Layer 6 of a small transformer language model trained on English Wikipedia (9 layers, counted from 0, width 128).
A neuron adds its activation times its output weights to the MLP's output. To switch it off is to set its activation to zero at one token and run the rest of the model.
A neuron's activation on a vector x is GELU(weights . x + bias), where the dot is the dot product.

Input weights of the MLP neurons that the questions are about. A number n stands for (n - 500) times 0.0016.
n8 (bias 0.006): 216 423 607 533 423 431 389 588 474 625 569 491 419 754 461 405 578 496 462 516 616 572 506 380 343 557 437 170 725 334 427 466 300 730 646 550 425 615 409 721 631 540 274 248 282 820 567 462 592 732 745 328 593 535 440 597 725 654 469 384 511 266 449 378 461 582 284 608 524 462 459 429 500 475 524 277 397 530 361 765 428 587 557 336 398 611 473 383 345 605 481 659 666 528 387 541 670 598 431 409 395 528 458 607 645 295 623 398 591 610 518 444 277 280 249 500 586 676 694 299 480 556 663 604 394 637 470 344
n10 (bias -0.004): 463 495 623 841 280 447 347 433 668 670 409 442 435 649 461 164 591 467 614 675 349 759 427 246 509 784 504 462 595 346 694 608 682 550 482 637 456 650 492 545 550 616 275 720 684 689 328 555 630 764 434 300 708 412 576 342 625 628 738 74 612 541 504 549 548 738 375 669 631 521 514 513 472 564 689 758 341 287 622 427 544 602 391 560 352 482 278 675 441 461 389 451 563 451 538 414 545 452 393 325 452 414 505 442 254 473 748 570 118 745 512 635 380 475 303 528 535 587 409 134 454 295 482 587 574 421 534 742
n19 (bias -0.035): 500 619 303 589 276 575 668 399 364 538 633 376 230 573 348 491 339 468 486 605 549 546 595 477 469 419 284 366 583 603 631 500 581 341 785 408 664 609 388 307 598 526 368 547 554 774 514 376 277 708 655 513 655 349 602 420 618 425 432 636 683 297 672 293 646 773 649 513 380 651 196 779 437 402 619 558 483 598 495 433 526 722 544 518 244 396 351 474 674 423 391 517 593 513 642 651 738 681 137 514 342 593 184 379 630 312 599 423 435 303 609 790 428 598 235 237 653 359 547 543 397 648 406 617 299 403 378 562
n31 (bias -0.018): 272 785 338 513 518 599 608 374 362 820 619 497 326 317 718 500 598 681 339 605 347 482 643 760 117 552 347 407 567 269 670 204 519 267 598 528 483 572 540 365 487 724 538 339 457 641 474 646 492 613 637 655 568 603 746 390 466 568 687 597 473 318 327 421 870 569 326 472 326 673 491 463 535 423 449 445 421 457 482 615 525 539 521 294 512 458 651 567 573 451 532 333 432 417 438 436 659 632 628 310 573 656 434 612 621 419 263 595 253 282 423 551 565 574 251 639 390 611 508 272 594 592 350 519 414 481 262 544
n56 (bias -0.037): 486 555 432 436 416 668 333 601 525 402 557 349 705 349 701 423 492 642 421 421 343 543 465 392 534 546 656 382 812 419 547 528 497 647 534 429 526 254 525 545 375 401 492 507 588 548 601 542 537 716 489 507 613 606 587 477 537 558 532 339 403 350 705 408 756 553 585 644 436 575 523 430 408 569 237 821 445 423 425 360 541 654 719 149 338 504 217 489 496 402 721 470 640 363 351 538 538 570 646 358 355 568 609 515 528 405 737 573 507 558 469 478 469 559 348 392 420 507 652 412 641 341 705 493 624 672 728 443
n123 (bias -0.077): 469 632 424 792 500 702 394 522 474 592 410 212 900 189 383 574 777 354 559 617 614 336 551 94 350 449 165 324 617 173 602 512 444 561 607 304 418 616 521 122 731 602 533 429 926 572 385 834 639 575 538 555 707 467 895 494 278 505 720 261 392 422 332 445 875 562 368 618 640 569 579 495 454 268 461 522 265 547 34 731 214 546 438 579 615 368 156 444 455 645 712 544 242 462 535 730 490 505 484 648 565 935 506 708 840 687 534 598 587 478 326 844 312 696 275 523 511 711 366 140 438 665 376 306 451 341 714 568
n128 (bias -0.024): 492 360 698 554 547 505 815 504 413 582 576 443 339 422 827 364 594 565 519 487 657 788 520 263 443 311 315 342 696 769 610 486 285 536 491 344 652 311 379 840 531 361 478 569 211 533 509 483 817 618 509 110 407 513 523 665 756 683 415 403 565 620 487 691 491 671 309 449 402 610 545 552 323 338 323 455 413 311 500 464 268 555 634 477 471 557 406 571 370 650 525 408 353 190 551 518 508 422 458 450 175 651 758 465 451 469 581 340 439 573 472 659 514 795 519 363 238 753 359 435 500 430 563 476 534 569 387 295
n140 (bias 0.011): 553 510 651 771 448 352 267 309 517 609 554 568 607 741 444 317 682 603 448 621 517 627 462 468 571 300 401 86 359 395 629 641 533 805 550 611 360 581 475 473 613 552 280 167 413 606 394 424 531 366 373 522 464 522 320 482 527 703 685 692 562 200 696 684 657 883 541 638 459 308 350 574 450 527 392 464 290 500 537 464 633 863 153 600 513 721 271 509 650 461 474 624 491 456 495 333 332 509 466 514 595 679 379 676 380 186 664 443 290 683 533 473 156 322 299 449 431 595 431 452 355 425 459 652 413 401 381 378
n149 (bias -0.020): 634 441 418 842 624 428 452 507 359 562 568 448 569 453 659 666 523 607 779 492 588 492 584 496 523 335 556 468 452 530 413 508 483 409 489 486 574 332 588 508 431 500 296 441 635 391 317 528 485 721 629 381 432 408 596 530 733 442 456 515 221 349 787 655 629 465 492 442 549 435 408 640 504 485 266 599 655 493 397 561 396 527 621 561 723 671 329 549 554 711 271 552 223 556 418 341 420 338 450 585 460 624 633 671 448 477 412 309 629 584 645 605 291 493 533 403 533 515 467 589 339 630 618 168 522 690 376 468
n167 (bias -0.047): 469 285 299 599 526 755 510 471 674 619 712 396 322 307 542 470 793 464 702 529 382 608 526 384 637 520 418 798 454 644 669 556 316 652 559 193 471 402 445 549 634 557 456 557 580 537 621 523 320 354 582 737 603 466 453 564 651 516 519 554 346 480 323 654 576 610 772 458 283 906 361 691 766 410 681 446 347 332 321 540 321 646 520 610 146 287 358 515 604 439 505 418 42 341 658 776 662 495 486 405 651 745 317 625 201 122 435 519 314 362 190 764 510 514 334 445 102 476 613 711 232 553 624 365 638 433 552 477
n193 (bias -0.008): 677 641 625 561 483 466 312 312 320 523 244 454 481 729 562 315 537 361 394 576 463 690 562 393 392 549 314 475 314 480 450 416 404 480 857 511 630 435 545 348 476 577 444 472 410 439 296 606 480 608 587 540 322 370 474 480 832 546 763 412 712 242 320 429 445 246 293 481 249 558 316 394 479 451 186 840 567 620 593 488 448 442 662 414 492 524 473 685 757 562 420 583 633 532 643 443 378 763 550 496 586 556 625 516 537 447 771 504 476 527 585 544 426 359 540 347 504 644 701 342 655 480 626 430 328 533 474 602
n214 (bias -0.000): 449 836 604 597 469 527 371 493 252 768 660 528 362 374 602 342 564 616 403 794 325 373 608 530 272 500 531 593 539 468 549 577 574 563 507 546 424 507 400 419 377 540 474 468 293 559 595 417 559 708 381 405 689 536 512 607 529 509 606 577 561 378 356 554 471 387 356 443 326 412 485 406 628 433 452 574 381 469 500 667 383 860 541 312 521 591 650 621 478 657 416 202 526 409 431 270 601 731 427 451 507 530 347 620 578 463 365 414 478 597 426 408 349 456 283 720 586 521 617 399 541 416 493 564 378 618 225 410
n249 (bias -0.010): 631 505 512 487 151 440 656 277 439 433 421 487 430 491 662 389 412 586 372 578 448 545 507 251 517 526 316 377 514 830 309 310 738 561 622 364 631 471 431 444 439 565 374 500 535 686 357 443 371 602 492 590 765 572 239 278 621 816 633 362 440 773 365 555 589 716 705 396 461 760 280 644 243 188 301 678 483 540 364 627 402 482 470 548 350 509 500 496 632 596 442 581 448 245 739 483 425 580 512 301 354 600 415 640 652 575 324 323 686 635 548 668 504 432 273 411 462 718 254 521 561 432 491 385 450 651 477 223

Output weights of the MLP neurons that the questions are about. A number n stands for (n - 500) times 0.0049.
n8: 527 474 372 498 517 479 497 461 531 497 493 681 503 468 554 536 496 541 518 434 562 511 461 510 560 418 429 508 507 597 471 517 547 502 489 438 403 454 589 468 483 490 519 529 510 449 525 517 514 527 518 515 443 463 517 483 518 562 507 423 478 460 509 462 445 496 540 517 445 496 506 505 523 471 464 551 533 448 419 496 488 490 548 542 518 509 490 442 513 495 540 477 537 483 544 512 493 495 500 529 549 518 465 506 598 593 457 448 467 525 453 519 536 507 567 509 505 511 489 512 464 471 482 499 556 477 419 499
n10: 488 527 478 442 516 469 522 489 479 517 576 766 453 498 495 498 463 492 528 469 519 476 318 465 459 467 452 499 474 456 514 505 524 520 551 499 546 505 448 514 528 514 529 487 532 496 583 537 487 480 474 451 481 530 512 551 421 532 565 447 521 496 465 493 490 518 514 460 507 431 444 521 520 441 543 474 426 487 482 521 463 472 573 524 507 522 495 534 471 445 519 558 478 469 516 509 533 493 522 525 543 513 502 514 493 487 466 464 532 486 440 529 546 533 478 495 477 580 525 596 446 531 535 528 447 462 515 487
n19: 532 390 511 541 560 465 459 465 565 483 462 358 386 447 554 496 478 443 566 523 484 431 606 494 429 489 537 448 555 481 549 459 536 531 531 544 544 515 504 497 569 495 553 467 449 519 472 442 402 517 484 510 503 381 527 538 528 363 566 459 383 471 509 517 490 490 536 599 563 552 430 387 460 536 520 545 420 509 480 505 527 509 545 439 486 554 610 557 517 486 530 499 497 497 513 600 561 511 497 431 428 550 473 477 500 485 517 470 635 528 553 450 534 532 542 504 459 484 549 573 512 582 426 402 430 495 561 571
n31: 484 569 498 477 540 484 491 605 502 504 436 703 584 450 522 501 534 557 460 399 443 502 516 341 540 573 401 464 463 559 564 474 526 514 521 489 440 480 554 444 519 513 497 500 594 494 513 526 506 443 520 470 513 564 572 465 518 526 456 415 361 452 435 448 421 538 487 566 378 461 549 476 538 495 547 525 460 401 458 535 532 447 485 534 401 493 495 471 478 561 553 517 567 476 497 543 549 545 569 514 567 598 566 535 588 485 487 542 522 494 400 422 421 546 475 461 421 503 587 493 554 487 554 476 574 441 500 444
n56: 492 487 453 485 481 501 524 487 501 518 580 515 542 475 487 505 527 456 484 496 485 495 552 511 505 410 464 514 456 528 515 554 591 486 507 570 466 508 497 499 519 469 542 539 526 501 413 597 514 517 550 518 523 565 441 511 555 422 483 466 532 571 496 512 489 471 540 498 517 509 507 498 451 447 502 485 477 530 510 458 479 460 492 452 546 400 467 542 520 518 497 483 514 500 464 533 370 482 503 548 462 522 482 476 543 522 500 528 543 543 487 477 510 475 557 499 543 548 542 473 515 437 450 440 483 460 508 482
n123: 441 559 494 477 438 504 570 496 545 473 473 482 411 565 466 522 423 461 576 548 540 470 457 590 543 505 617 561 495 460 393 370 373 507 474 592 535 580 533 492 451 489 513 513 495 445 513 512 392 549 450 599 522 511 508 584 469 538 477 713 529 588 453 476 579 437 430 529 576 439 528 558 547 482 562 436 496 538 574 481 509 518 531 508 540 500 455 493 485 380 443 488 528 542 429 410 489 505 433 445 409 560 466 453 317 500 552 538 480 433 685 544 457 522 431 545 541 575 587 539 562 414 562 489 280 489 466 456
n128: 449 559 504 466 543 442 514 446 459 549 499 533 523 544 431 528 447 414 420 579 390 418 523 561 418 463 546 566 549 507 457 538 446 488 494 542 401 519 547 427 543 488 494 418 482 457 486 478 489 448 427 574 559 501 482 442 468 497 430 539 478 505 538 548 609 492 526 555 531 483 483 506 472 520 445 469 520 547 562 570 520 504 457 537 524 527 596 485 550 552 499 595 588 550 494 409 481 533 490 479 470 459 496 452 529 550 451 522 517 446 514 505 479 449 466 525 510 500 506 428 468 528 476 564 575 536 601 474
n140: 549 527 529 527 526 464 503 532 545 486 512 971 507 456 509 496 464 481 502 436 554 519 305 485 516 469 476 458 497 514 419 478 511 484 520 502 444 519 503 497 561 488 508 532 500 524 529 516 460 521 484 529 513 507 509 510 484 437 490 525 507 520 538 446 463 531 496 500 463 512 493 484 467 479 545 499 508 463 506 519 440 529 521 527 463 499 428 468 483 484 508 523 521 510 490 514 476 519 486 522 482 452 520 537 496 502 527 537 506 497 521 449 504 494 508 488 487 496 497 519 479 434 479 503 478 508 489 538
n149: 568 446 527 460 545 436 482 556 517 517 500 521 511 544 540 474 495 550 549 419 481 456 630 506 554 439 501 513 498 482 467 575 511 540 490 535 488 514 522 479 426 491 466 502 439 547 604 483 620 535 439 402 488 548 487 551 475 503 477 433 486 506 550 449 477 492 508 549 474 523 450 458 506 457 514 428 521 444 494 528 504 495 506 534 465 524 523 457 512 540 540 474 506 457 514 499 559 475 492 510 506 490 515 490 580 482 403 556 461 503 418 470 449 578 497 465 457 519 410 577 507 509 509 509 554 461 484 546
n167: 466 442 484 489 472 576 550 569 496 588 591 351 468 455 447 608 478 560 424 451 447 400 702 407 511 545 470 467 460 598 598 427 627 518 458 496 397 569 530 522 505 609 491 551 490 454 428 504 472 500 567 470 500 518 636 486 597 522 495 408 450 534 571 424 345 634 618 511 484 503 487 447 442 441 494 546 518 511 502 446 483 417 557 489 436 517 524 509 438 432 411 336 584 525 500 591 474 446 505 413 478 559 523 496 465 577 473 481 508 395 443 465 523 600 495 562 444 440 581 624 485 542 513 524 560 498 504 518
n193: 493 467 560 434 461 513 537 490 472 520 485 570 586 448 459 428 496 513 476 502 459 409 519 501 539 512 461 481 486 501 445 419 484 418 450 555 401 533 535 506 499 512 572 547 495 491 538 494 479 477 601 601 472 527 524 503 566 451 470 455 534 509 510 517 565 529 565 529 491 439 580 499 442 559 605 433 454 509 518 587 435 439 532 467 522 500 551 451 447 477 595 442 523 467 486 534 516 467 517 590 497 522 416 504 471 574 417 585 595 430 489 555 489 547 471 495 504 480 550 487 456 542 420 459 550 490 510 486
n214: 571 486 450 541 493 468 488 534 501 463 458 718 533 531 514 534 596 539 575 429 467 447 536 443 466 492 453 507 536 531 519 502 516 457 541 452 436 493 569 481 456 491 488 501 502 478 607 567 541 521 514 495 500 501 523 520 440 392 443 485 470 482 504 473 432 439 465 534 483 511 499 512 515 471 500 462 537 523 517 529 482 437 578 489 483 539 451 531 538 555 545 537 506 434 565 463 490 480 515 532 553 488 520 467 513 511 496 467 524 452 521 491 530 565 451 511 485 478 411 549 459 427 499 509 512 381 465 527
n249: 533 422 524 461 468 523 462 446 449 509 499 574 518 505 440 547 615 528 530 594 510 482 478 548 511 494 469 542 521 558 525 543 494 534 471 500 424 587 528 441 525 525 545 573 520 422 510 492 487 500 470 529 531 505 445 468 541 665 527 510 475 439 432 527 472 521 550 542 463 437 510 452 505 503 538 419 516 438 441 423 464 472 537 504 410 490 521 404 528 479 436 517 477 450 517 566 542 502 517 513 463 477 451 467 553 503 581 517 562 448 530 463 488 559 587 477 524 449 569 462 472 489 549 490 541 514 473 421

Each question names a token from some text and the token that comes next. It shows the vector x that enters the MLP there. A number n stands for (n - 500) times 0.018.

Then comes g, the gradient of the next token's log-probability with respect to the MLP's output, scaled to length 1. A neuron's effect is roughly proportional to its activation times (output weights . g). A number n stands for (n - 500) times 0.00074.

" in", then " the"
x: 493 515 518 550 513 493 508 507 518 487 526 953 474 512 474 506 477 502 524 508 524 491 395 479 538 512 496 452 479 470 470 475 477 514 492 492 440 488 551 501 502 470 478 504 516 490 533 478 505 514 534 487 509 454 500 494 473 544 493 509 478 504 501 503 473 481 422 488 475 490 463 499 472 506 476 517 497 507 519 502 534 517 527 492 534 500 500 472 499 498 502 495 473 531 474 514 534 517 478 500 474 390 535 429 473 491 518 473 445 490 494 453 431 493 495 542 519 505 517 502 511 502 507 530 524 587 493 488
g: 342 532 576 369 247 528 404 347 662 384 582 561 612 565 386 505 334 474 651 406 548 477 555 638 486 784 594 721 405 619 379 427 529 386 494 333 524 631 565 622 604 555 517 819 400 548 622 643 512 566 379 348 601 487 224 504 511 430 450 285 643 504 617 544 548 369 231 407 535 689 475 591 608 468 362 531 317 398 415 271 493 624 599 602 553 350 493 308 354 634 813 543 399 546 626 415 371 605 466 497 505 434 522 428 392 795 397 585 305 496 466 497 613 604 529 577 477 360 441 508 635 461 394 402 654 537 525 461
Switching off which neuron hurts the next token most? n8

" to", then " Ng"
x: 463 505 538 503 516 521 484 480 511 461 519 955 492 497 477 528 509 456 521 525 521 496 334 499 497 518 475 478 519 506 519 464 468 492 482 490 491 490 498 506 519 477 476 549 505 522 489 494 491 502 512 487 485 524 508 531 472 554 476 465 493 480 477 524 486 508 469 485 479 516 494 490 497 544 484 535 506 462 447 472 490 520 460 474 517 509 490 498 457 521 487 456 518 498 499 525 547 473 529 515 527 434 531 457 486 521 504 500 486 499 475 476 498 506 505 482 511 525 477 477 518 510 491 499 534 493 499 475
g: 673 580 561 557 585 526 632 408 499 602 580 451 397 576 477 264 438 594 413 448 812 453 453 433 347 572 252 426 379 469 516 540 670 368 541 656 566 447 590 320 585 608 469 517 581 450 596 299 646 726 353 347 380 462 652 811 343 459 593 389 476 530 720 484 495 455 487 735 575 583 338 416 429 357 604 366 452 336 422 491 556 482 213 391 748 421 343 447 582 461 497 529 446 354 485 415 479 542 460 539 654 853 596 590 691 548 631 628 604 520 345 513 640 388 510 623 449 458 446 292 382 349 472 566 378 435 506 454
Switching off which neuron hurts the next token most? n10

".", then " P"
x: 481 497 502 533 463 459 447 510 496 505 525 664 500 462 523 556 351 504 494 544 524 489 288 548 613 502 443 435 581 500 499 500 525 461 557 515 473 415 594 461 436 487 542 506 575 451 489 479 571 388 502 455 527 478 459 534 514 297 493 556 572 506 545 559 511 475 501 525 559 469 565 533 514 484 564 522 547 438 501 545 512 469 490 447 478 452 515 369 468 518 542 462 561 482 467 575 472 476 489 577 504 488 521 485 450 539 546 507 490 502 442 479 528 499 551 466 574 489 539 464 547 492 548 433 532 475 548 487
g: 672 461 488 704 427 332 507 386 222 474 396 603 480 523 462 300 472 427 381 658 621 504 388 300 502 322 337 572 301 487 791 473 566 526 668 498 457 560 517 594 728 664 548 493 373 317 567 467 415 395 483 466 525 583 595 470 578 616 615 277 255 720 589 464 285 568 499 502 542 649 595 754 550 383 498 643 444 307 389 422 659 544 376 484 617 459 474 640 511 449 481 698 683 418 371 433 375 522 305 526 474 543 574 813 303 593 668 418 583 543 446 521 563 337 729 548 497 442 547 565 504 439 480 289 451 576 535 403
Switching off which neuron hurts the next token most? n56

" 1", then "°54′"
x: 524 423 515 446 459 390 631 479 510 453 373 557 604 496 445 412 451 542 515 636 472 356 503 469 496 523 567 517 401 521 445 611 503 560 565 483 461 526 553 517 416 559 548 552 428 403 495 473 572 472 522 480 483 506 490 457 590 356 584 473 573 504 507 456 483 508 412 501 491 440 470 448 425 535 440 488 565 491 419 480 552 521 534 558 472 414 519 381 443 530 519 517 524 521 485 575 526 534 529 517 503 423 583 544 454 509 509 468 579 523 585 455 511 534 543 541 481 461 476 500 520 573 563 486 559 516 543 432
g: 617 456 341 362 542 481 318 399 308 410 259 499 516 778 448 354 370 579 381 498 504 592 425 655 579 305 515 615 468 500 378 592 487 587 636 651 412 202 436 556 516 562 231 566 401 797 328 535 332 303 453 351 463 605 504 510 515 509 388 509 591 465 551 428 374 598 471 400 470 576 334 500 375 699 655 541 706 605 704 431 515 488 514 487 567 469 599 680 451 456 536 480 469 605 608 468 365 363 739 415 519 358 511 427 679 528 628 583 684 634 504 451 551 638 410 617 347 634 623 652 639 309 437 528 252 599 434 685
Which neuron, switched off, raises the next token's probability most? n193

" to", then " continue"
x: 480 549 527 509 548 497 495 457 450 463 472 931 523 473 439 527 534 477 491 505 492 466 492 462 477 509 474 475 493 558 498 506 480 458 480 466 503 466 407 508 478 471 463 527 490 488 456 480 476 477 480 484 498 539 485 569 519 557 475 445 463 477 511 523 496 509 543 513 435 500 513 463 507 539 455 509 534 441 465 517 514 526 493 521 538 498 491 546 433 530 457 476 535 496 525 523 524 506 502 555 537 406 561 442 458 497 511 503 493 497 459 488 497 480 501 555 485 536 520 489 518 503 512 453 538 530 558 457
g: 355 566 471 724 259 622 565 308 402 510 567 503 570 242 440 410 468 347 564 483 421 593 485 536 448 531 549 667 626 576 463 578 363 593 506 508 551 406 406 271 440 516 581 620 217 374 286 521 233 432 280 367 495 587 549 522 450 475 435 766 521 456 611 526 547 560 432 216 563 344 530 599 741 455 504 509 561 502 250 616 532 569 432 574 578 663 661 682 698 300 579 551 465 448 581 265 574 398 611 556 587 370 557 407 669 608 513 451 257 376 631 378 490 428 416 497 602 575 611 577 576 539 648 527 659 745 525 424
Switching off which neuron hurts the next token most? n128

" the", then " fight"
x: 486 475 479 497 497 516 471 506 456 507 441 977 516 499 501 486 501 510 500 528 498 530 375 501 479 494 462 469 493 496 492 485 504 484 484 504 505 486 556 468 473 508 545 476 482 484 533 489 513 520 466 502 467 498 515 509 490 607 526 499 481 496 496 493 488 474 489 506 505 505 468 465 502 505 490 488 487 496 503 468 481 498 504 505 501 487 468 494 495 508 489 496 482 528 493 495 522 525 519 511 500 525 506 500 526 476 483 506 519 494 481 469 508 517 501 460 482 486 507 487 502 482 510 496 516 507 493 488
g: 611 492 614 311 594 634 641 508 371 504 474 570 512 538 333 610 573 517 718 521 555 483 605 394 415 504 455 542 411 433 383 511 406 448 584 310 438 346 353 510 513 429 526 559 423 604 183 453 497 687 429 562 540 711 445 508 363 429 444 636 294 494 483 609 682 319 817 343 574 537 431 666 281 578 581 358 642 231 538 796 513 568 621 708 351 254 631 634 312 538 630 614 446 481 637 508 565 522 526 611 553 469 473 491 283 678 514 591 313 525 565 368 438 576 517 360 364 313 481 443 400 589 509 299 472 586 657 580
Switching off which neuron hurts the next token most? n193

" heavyweight", then " shortly"
x: 512 463 494 505 550 496 493 438 482 486 460 922 493 485 478 574 452 528 440 439 478 499 418 505 468 487 455 467 503 461 536 508 492 499 475 511 495 528 473 504 447 504 531 532 465 490 450 496 509 472 530 534 555 498 539 454 480 414 528 528 470 539 453 519 559 434 489 469 579 496 494 503 539 485 523 497 515 537 474 484 449 471 500 496 495 484 510 512 514 532 520 529 457 492 492 546 502 533 492 485 525 532 531 455 544 500 492 519 508 515 463 503 513 520 477 555 430 486 493 488 533 539 431 499 431 505 560 450
g: 220 528 476 693 352 596 463 563 371 508 543 529 387 474 521 513 392 314 662 566 653 542 372 575 485 485 553 430 552 556 549 505 424 527 612 385 577 517 429 536 567 474 296 532 749 661 616 640 532 490 521 502 513 422 717 325 542 510 583 771 444 271 554 293 697 632 508 528 487 517 552 686 694 647 356 292 391 562 726 412 534 758 508 503 651 383 446 595 682 257 473 564 486 501 376 332 520 376 409 521 422 411 457 476 187 427 381 552 552 468 645 609 234 417 569 458 677 638 501 318 302 431 478 339 397 506 642 493
Which neuron, switched off, raises the next token's probability most? n31

" round", then " ended"
x: 419 523 474 478 511 492 523 557 438 561 458 882 472 538 483 505 486 456 519 554 484 445 473 524 563 442 570 515 444 460 517 506 507 435 487 481 521 506 442 498 454 459 463 490 458 483 512 523 536 414 507 551 496 543 503 528 506 407 519 533 527 491 494 533 506 443 518 485 577 512 518 493 490 509 465 456 532 476 564 408 425 546 509 510 511 433 573 522 511 508 516 472 530 522 443 467 536 525 441 523 464 484 483 478 497 536 446 511 481 487 485 441 520 538 525 581 483 429 506 451 574 541 468 510 504 505 532 471
g: 482 389 346 674 573 468 430 463 499 437 464 511 572 324 474 501 728 220 352 657 305 416 533 538 576 419 735 415 742 789 496 457 591 574 292 474 693 334 460 451 556 379 479 392 545 499 509 493 558 621 341 487 587 521 500 367 563 508 497 669 413 313 448 620 381 612 583 565 576 445 380 594 595 538 383 540 446 518 460 512 351 574 577 547 447 572 503 559 456 512 675 686 627 579 427 496 290 689 712 723 645 403 310 506 390 656 442 376 375 438 447 616 316 327 431 570 451 523 345 778 384 215 464 361 659 451 705 567
Switching off which neuron hurts the next token most? n214

" The", then " school"
x: 507 469 500 489 485 502 468 502 444 521 439 962 529 493 512 509 506 506 464 525 496 512 357 484 480 484 488 497 495 487 494 476 507 464 499 499 519 461 541 486 497 496 507 440 499 490 514 465 499 501 468 500 473 488 522 537 493 612 525 474 470 500 476 486 521 502 528 484 480 481 479 476 486 482 481 490 519 489 496 487 494 500 514 496 498 514 510 454 491 496 495 497 497 533 504 492 521 518 533 504 521 516 479 507 532 440 468 492 543 496 483 496 499 510 487 461 523 489 493 497 509 491 522 530 532 481 520 498
g: 406 495 683 384 662 442 206 670 578 547 386 498 564 690 417 592 576 522 686 590 376 302 618 457 570 698 585 556 590 236 474 473 443 402 304 441 508 455 457 636 361 576 479 649 632 247 416 427 493 538 371 644 712 519 641 536 300 474 443 482 549 403 476 388 456 425 252 370 526 549 540 416 563 555 333 656 514 544 606 399 460 516 752 591 300 462 563 656 596 678 430 715 504 405 586 530 484 366 623 503 434 488 461 317 709 237 401 671 555 419 533 484 658 579 400 423 488 512 237 600 752 524 404 342 549 453 461 554
Switching off which neuron hurts the next token most? n214

"ve", then " Fail"
x: 469 584 551 474 562 473 485 445 483 497 445 761 509 437 389 483 528 498 435 482 461 481 522 441 488 480 618 462 459 574 470 440 480 515 517 476 486 486 517 554 517 482 538 552 450 441 528 499 557 411 557 541 491 422 470 530 523 477 462 547 499 468 553 563 399 484 553 459 469 492 470 523 544 512 488 538 543 473 562 499 514 581 444 532 470 491 509 580 410 478 479 438 522 420 501 532 496 496 522 598 471 385 494 516 423 570 453 478 501 435 504 574 539 400 561 589 465 472 586 493 499 496 533 495 575 415 595 489
g: 714 652 516 516 416 253 493 537 548 644 644 449 523 543 724 423 539 428 535 583 526 480 355 436 399 431 413 574 508 464 554 670 657 459 423 600 666 459 393 563 599 395 706 301 565 501 336 509 659 533 304 482 431 663 412 354 556 373 404 744 332 604 460 426 711 405 471 527 334 530 461 480 584 364 591 552 544 180 319 645 490 693 253 435 511 568 381 446 660 432 474 475 478 327 409 392 821 508 407 489 453 632 294 496 618 529 637 683 201 584 457 455 413 418 634 402 515 563 378 369 655 610 566 575 510 713 460 479
Which neuron, switched off, raises the next token's probability most? n167

" from", then " 1877"
x: 501 532 520 473 441 473 549 518 458 500 528 901 506 519 515 515 440 472 490 495 534 506 364 542 524 490 488 498 469 487 502 535 519 489 485 454 486 521 577 571 475 483 490 467 518 482 459 508 504 481 510 460 473 526 478 461 518 599 499 511 469 527 546 466 532 524 448 526 479 547 536 483 475 523 485 458 488 479 510 485 539 536 514 504 502 486 511 529 551 492 498 520 534 510 466 418 489 493 486 478 480 456 542 466 485 518 533 472 428 488 501 422 421 463 497 505 491 485 495 454 487 456 437 621 514 545 497 478
g: 615 509 609 529 368 191 465 334 340 307 577 442 644 377 570 343 516 452 516 332 433 497 529 634 418 625 481 424 701 487 349 546 570 470 519 329 526 548 352 564 378 506 442 333 505 483 754 498 481 526 520 685 437 654 492 762 470 502 482 564 451 530 852 363 452 595 468 478 321 555 598 585 345 389 390 356 693 431 346 696 462 546 688 840 469 603 629 430 455 349 553 502 419 277 359 714 290 378 610 456 514 606 478 547 366 460 663 556 429 634 503 513 517 747 612 628 333 498 523 531 665 351 480 481 420 540 503 471
Switching off which neuron hurts the next token most? n140

"ni", then "eld"
x: 583 517 452 441 521 567 530 523 513 431 551 716 542 442 460 510 494 441 506 477 475 543 540 462 596 462 508 556 451 546 453 541 546 512 456 527 450 415 516 607 425 547 524 497 426 447 479 444 554 521 513 558 513 496 475 499 444 309 522 497 446 649 502 491 482 454 516 444 538 507 508 432 571 466 527 548 528 444 563 499 478 489 506 541 422 432 474 431 477 500 469 551 521 493 494 484 434 505 481 543 470 541 552 446 521 423 503 483 426 449 481 459 586 493 534 578 447 535 529 573 543 537 464 544 593 390 546 470
g: 529 293 428 455 621 454 775 306 659 503 659 476 646 556 655 654 442 322 508 475 424 504 606 513 415 607 614 532 211 645 271 551 607 543 553 569 523 545 270 439 356 515 530 515 366 573 560 422 443 552 823 521 384 524 477 151 670 562 557 391 511 382 546 507 551 659 465 536 304 472 513 477 417 515 647 605 723 677 420 318 301 524 582 769 540 490 433 448 533 668 365 470 435 525 567 536 576 505 528 536 497 735 193 402 539 510 418 692 525 449 353 451 471 460 406 568 451 345 592 566 361 493 397 355 544 521 603 270
Switching off which neuron hurts the next token most? n167

" of", then " City"
x: 515 512 509 475 486 500 532 503 475 440 553 885 535 511 477 455 437 504 509 470 451 494 371 487 464 467 480 489 439 485 469 520 479 486 480 487 519 478 644 564 464 546 506 513 550 479 483 535 502 537 517 520 494 476 502 523 507 621 458 448 496 553 556 450 479 434 436 529 452 490 534 504 551 501 492 494 513 471 485 550 481 506 508 536 493 537 515 512 447 494 482 511 501 529 454 505 497 562 496 488 479 460 513 441 492 559 523 503 469 518 495 485 448 517 470 452 481 430 535 455 518 487 493 576 515 466 485 443
g: 590 587 449 432 421 572 344 653 487 452 349 572 407 375 453 517 501 551 810 270 426 438 495 640 495 462 534 693 449 593 413 342 672 557 355 650 383 436 612 428 449 547 446 325 673 223 635 527 485 573 482 478 402 388 473 525 291 460 519 512 381 437 304 590 523 419 420 464 454 513 408 616 793 426 562 453 738 640 515 502 298 503 271 573 428 454 442 453 822 499 575 588 625 629 569 549 384 326 680 510 532 378 311 488 512 443 337 534 674 365 632 620 421 571 736 513 426 338 451 578 528 681 541 282 566 581 787 558
Switching off which neuron hurts the next token most? n8

" (", then "129"
x: 510 519 532 443 451 463 505 549 530 478 506 741 475 502 492 480 469 439 495 499 508 510 484 513 494 529 471 560 484 585 518 531 455 504 476 522 516 494 514 542 464 333 497 434 469 475 519 473 517 518 473 511 531 475 555 504 555 279 491 486 737 487 493 490 452 539 436 484 557 504 462 455 518 535 485 515 510 560 515 479 520 485 582 504 508 499 489 476 533 519 509 444 521 532 462 480 480 479 500 535 467 479 537 377 652 440 468 524 452 462 476 541 457 518 513 556 511 489 567 520 514 469 525 483 446 442 503 477
g: 567 552 507 370 504 492 688 216 589 442 561 421 551 438 485 413 452 680 416 527 273 171 445 544 389 302 851 234 419 503 516 514 594 417 482 486 550 419 438 657 477 469 742 498 503 531 511 792 570 488 329 428 572 432 565 322 621 276 503 588 621 621 599 625 467 402 540 508 486 485 718 462 652 400 488 429 431 520 611 607 572 407 602 546 622 536 522 372 479 437 660 643 526 331 443 452 645 418 497 587 674 580 425 550 260 296 565 408 311 665 482 335 364 629 618 623 471 410 323 590 382 552 404 682 408 696 557 480
Which two neurons, each switched off alone, lower its probability most, in order? n193, n19